Layer 5 of a small transformer language model trained on English Wikipedia (13 layers, counted from 0, width 128). Numbers have three digits each and are written without spaces.
A neuron's activation on a vector x is GELU(weights . x + bias), where the dot is the dot product.
The model reads these tokens: " at" " the" " end" " of" " the" " war" "." " The" " ag" "ency" " remained" " under" " private" " management" " until"

The vector x that enters this layer's MLP at each token. A number n stands for (n - 500) times 0.012.
0 " at": 554469571653476456389597325617568551476647519626536586520565533456340595299467503623421407491657283436532291347545485375289476378449390407425502494400394455452530556576516554475512424869471504361775624614406439607651447504586355601637544736561486533386538709401537391366752500647462516458529360434380503568586589465385464350322551612527373609641540433450620580481456388599403508432515
1 " the": 634586321571428367441524352624539453520653418623585528502546420611434563326444569531356373476619289366481303379589498370315484455454475424457493545485376511524539520673460706561591435956465492432694609774436480673547403652604400554665491624521450477459500589442461427438623450370488335412503382357469562507639677603434415423268633560501387477453475477445578658549446411507554629435539
2 " end": 514462314452364410547525511503542483511685573662620369668500452569443551459421443486545340532604277424508477516602224555382578424425609379371656400596342480467493614637430488575707576441384522188654700604583505585649598665455384563486482650436559554373438679496421398476793397506459357415480506487549389556453450555493383506379329641685414389623482561316806371532409530578402640453592
3 " of": 508522438527415528451404401655554617446561564628574564615399511475520541306535708432445501551500240587532484418588389564347534542397346509415485559575308526345565563475462547527547367674298574320860584709462464607755446558544495534506510638524472423479369736497488373328481423587293467408468337460528565536472429453579398337327518715607496590444762433420656679586475426445427664366582
4 " the": 549601449548459395426520381607497467469574445655593526557510468574422527260492615508292412549596218373485346359578519433276529488487442408495497556509341518482548514646416698525600450921451489441738607773463489645549408662576419588664459606476492471511503529466442425456601470407402300376567385441590532482653601573470308369302627656453423505394514476457558614549381391507611705450631
5 " war": 389392394580416483622559360548406452339658504673564506601548623629449447620556424553485251528694228464454617519451202458420584460487534360536455394551491583431435553666386515675595543471511465176536562661471553550662558498502417610434478654474374695455372651523521610369717451228387448467498548544454518462624595478345317390299466685504491567482535473434881644530361411474504566539539
6 ".": 602577441625469332401517412536470544423633537588406498450479602577354483277448635493477425490547313469690346444570538439301496348531505470567523435513395529517505348611358556524483434748513427277552607827548477663708480536598377419613576468500476606466501817449502443384582556484479463397522317529544487558541671485393391264235455732567399614518514358442623648616547387467564587452605
7 " The": 510624399549584422375490426635471433496635533640558575547501438539457511386466637490331267573523279429578429435505523445371551421524602391525533447586396557511497456689455643472611475945517487415628673812464487608623442626520334518633521513489531567507474611490539444469612350262459354415387328329526450461720664613408390426229590582594408523301449466373517631536496391396577561409563
8 " ag": 480447182477550423582582384464474420368394545501625366593619448619569506521450367488474400462527341372637571602620379389403463513717654473548441491618324580456475563525595680369580577577503504376622574656396458548572645657435363576565475645696401540463562418536655371175660439704589425449495402492547410540272693324473235433432444631576543423493406512381748417442340587484638684524536
9 "ency": 334325473534520363464528445506527586495605438614434531622546611814579601541428662373494422613718479431502708588547264481350528497712537446391483478608395711315593598548360486289394610552447337446494580717469458609718475395421359605582577614493305705329398608560512533452427452510358366534523444556350398468607545441422474325194488485631322604377469540503637664558361524502538626472541
10 " remained": 533400483699341523426569452547580632450557516668440447627550509525552735571471685592436379552558344400648515446390430451518421487528518354555524354622409587313409451775539499580421612523404689408630681639456553521748462581436375488620567544459483493469541744353493298395612475404489481341538407376284603428518484460499374348211596609606358736382461540330639431436503179544580561536435
11 " under": 582545392535558536377552416518490448357569563690539391553464443495510577458470434598605410541673367351627529482455603430389411583529434518400444430418288580417238637727564504448619565709494623443700677662501602500667527470642332510460492563656581561379359658382534387320699382705406414451547302348346464562481371432323359387268548571379437523670467591476698576498418541543612544403554
12 " private": 451435391410553597587440335511691400546548459633555475761499519470310557392397654548346275369656445473615454461667430497436316627530522585405320566389246576537601747624427666521514584485359536390542628746537513614798468604555263509429538638480571707431456610497419403474483443413468439514488463382255507421560503441476388495300563606416433670570505532502692520497298387490625592538370
13 " management": 354454458477503411555576509501632345568563560653520465707568513622395707522425558515315260317674332436614532580563314532270507588572610396437343525505358640646506689621413483550528514339415474464611667689524551704700404669538418486563525610489546518284421503450448446477684384445361441548661445562363501436588446383373416389347465629538439601387243505512766475660313346482539579534580
14 " until": 616497348531449489394545467550397507551682622672451540522484591479501671491584596458360518532693295431641424519524530504357506469450412507534495515541420685419390489726520482483508403641411678319749595621505512466811447459512333473404537613553550476512561719302442272324690508591322442408421303505460518476504496545390421292239523789599465545594628418528582570424496277436436501401606

Each question shows the input weights of one neuron of the MLP. A number n stands for (n - 500) times 0.00082.

n20 (bias -0.032): 356380597530490676460440484520529387473443355564313334353471463399542487462568339277568572394573568496678602659562481543507621624665579370474503439370527628474672401843431744666559551556368568595520565369464654655462571507481757312480318494448674474450550645510653692371338390513608528431658760506504319709493487510399570503401523454450328477388466392592342473557390426385402526533538
On which token does it fire most? 13 " management"

n362 (bias -0.101): 543605426481457427400500409584619474532599539643615428566559503455555518618447488347320581376580581616415763584424500554428506372698604535332547373627688587463293641705491208494431639444316584472592342466316432408451574462342531484234339469382529572516612525482546546559427654654584604547503509374590522490399531609307583541604557494598255500426722350303521461445562457543346418494582
On which token does it fire most? 14 " until"

n409 (bias -0.052): 571752563618285458462512525363518491466656506455506439537457488473515578742576449441485564500497749520413643554565521538574418417555608525546420527497446279630555559375292427559546681827341500537422479665425367591539675219688605448494547564537336500513503500410401455548410506447462445299551457361585627532462518373611536579503397577503424424385402663386372430452424530317392540476286
On which token does it fire most? 1 " the"

n31 (bias -0.052): 430486690570315596478486524250558474500536431445382190367577493416572466578732606545372503511563594542446319392581473536125546416441454670424322496372627525558669595475423464681608612358376448612443559428454617280507641546431391632469726431625533546450550556753573790467603346620486407525500616681434405583409284478392787616659326542440392621381493497329437432659424455619444461684500
On which token does it fire most? 13 " management"

n222 (bias -0.150): 266429382352645518722493399500489580394548474553760565349194568545564560528532726475660414321656563712500671440504745434250442518360203332325511496481485459359591431504598593525576556316489336715482457479478465447373414533507370475453715521597511486434368511426448570433442666601426466590604424451301605578657391630768525463598303565424400677538622425539224315626706638301627522464644
On which token does it fire most? 3 " of"

n221 (bias -0.089): 422455609448389399583307310390472539490513407553467516590458503512345446566602402419608516556626316535459760360618503346615488613775532467446458401534527325566514561426484410409442387424627570455428376425269681620535224454516464596603510586625423591589737513538406462473448704348331543435366714465486694623477437739469601299754311522546480325386652445514543493487649481531562516516561
On which token does it fire most, and how strongly? 5 " war", at about 1.1

n422 (bias -0.042): 487707520404241581418423611526500435503422457593451418424586440617472425543588534532352614290497467420355726734560562526366512611610414532522468483593530291606436497507468414606252530566703626459674535460510359384559477635622500554417516243554404305565461577599503460603445679606362470417472526404525625320427382474446599205568726541574270516432621338583449598556597590517605449456533
On which token does it fire most, and how strongly? 3 " of", at about 1.2

n446 (bias -0.095): 596577524517420510816676514465500516417527451530462567453517440471394507484523334659460604641654549312382547629426441534628439510500517328577490230303447458616489642661361493462490545503719383557490604635490623374510304469313731423480271513299613486721541259315489408669544538551549394463582378441332463726472490476363688644326449611353423379583497493647273458747633563450514425648457
On which token does it fire most, and how strongly? 11 " under", at about 0.27

n458 (bias -0.073): 409704640483461441610542447383555497548402651653473606427490578535369536694497461530823351425426355536506270576692474243363595643468527581616540744563472572399395370386389569422553534648352586646622563318466516470454521699559570391273422503315410279476507547402465650649453374480253519688829527503426507582445618438557523550561361437470534384678370483446500414469520644567322520540468
On which two tokens does it fire most, strongest first? 13 " management", 2 " end"

n150 (bias -0.104): 493483486594326585546453305392527393348398669690419472618483549456647459581304418382479604560732633451281466460573547479496467528646262380417472405297623621565551503626451234584486300619654641476585438541352592521592439539558622441545468442510830448411610605632460255869173585371529648284453521446508347396482554596507446589458567548395579262537521531387503597647562510559485556604277
On which token does it fire most? 1 " the"

n73 (bias -0.066): 312425537546440381703565439280470593549540475405506394391369600585455610594389381588686506478535680314379552443580373343465483336350561608642615689481516456527436549387576531472448563396414350361463383467380521485568327463692491452521374509503494707404460592408585595598368649537613589552509570583594433591525432500435417503660639642463688758464459548645606306628359619458526601521503
On which two tokens does it fire most, strongest first? 5 " war", 9 "ency"

n494 (bias -0.124): 583497591553468397385560306476571696604416337522336598648474528500348471538552526668474562707402527392609355473479692370420506447531341517372740288431572412481483635384543554433326581541310620477430559577457549662465554243451460526474630623559438441611634573468459416339347497636466488705207474465515427493490664585588461341633497313720585419374598621536354375720562448626525543474254
On which token does it fire most, and how strongly? 0 " at", at about 1.7

n289 (bias -0.095): 392427635558528726566413474280497431539245467550634478404670388410652481550424554490592474428435573472587524566480506484405369407476364604688661630450697490579358532570332364360487305680659490526477751353351557392610430441497503506416442548522373500490516423465360676253464484626510530768416529434262548702483642540442472573396487503484480720500718263368470510536506522411469358474419
On which two tokens does it fire most, strongest first? 0 " at", 11 " under"

n5 (bias -0.041): 474297471636531389690541596563469659373594276445620500525525443493692490225331563717479429439477434539359351581627476659507577401410339673496564585404319365615433568437561603421443211301432279504341482445575385584458375327679382511532629574454404464416707564656411524334543485493533470554572482691778447518493159529394642544547529358673665460485515631635564756405405608820420461560530
Its three highest activations, in order, are on tokens 0 " at", 3 " of", 2 " end"

n342 (bias -0.131): 544420486532414654396581475533411435550308554596521497339339596595438246483657404640542646553626384511606341243632493297430626549441560486552500573529435453448504553515546699713230327460500552503365365473631655455297337674607602329402603604542540430482360430599547531529418500327659400475554514209388419561754747475679531440521550185425724529736493622603454446312455562403429518364677
On which token does it fire most? 1 " the"

n140 (bias -0.085): 293372640605521581526559489575360410452511337889379593450615592639344567538425249522564561602408507527465508455409542624432353518262482679378604528440399415613254529526562615515626367493573436500423336454547316620641533536418688707309576514568316670511423337507309606309515776594452398442274486479504518296433662504557658633467464349595556518573515374289449774615404595458757648293485
On which token does it fire most, and how strongly? 5 " war", at about 1.4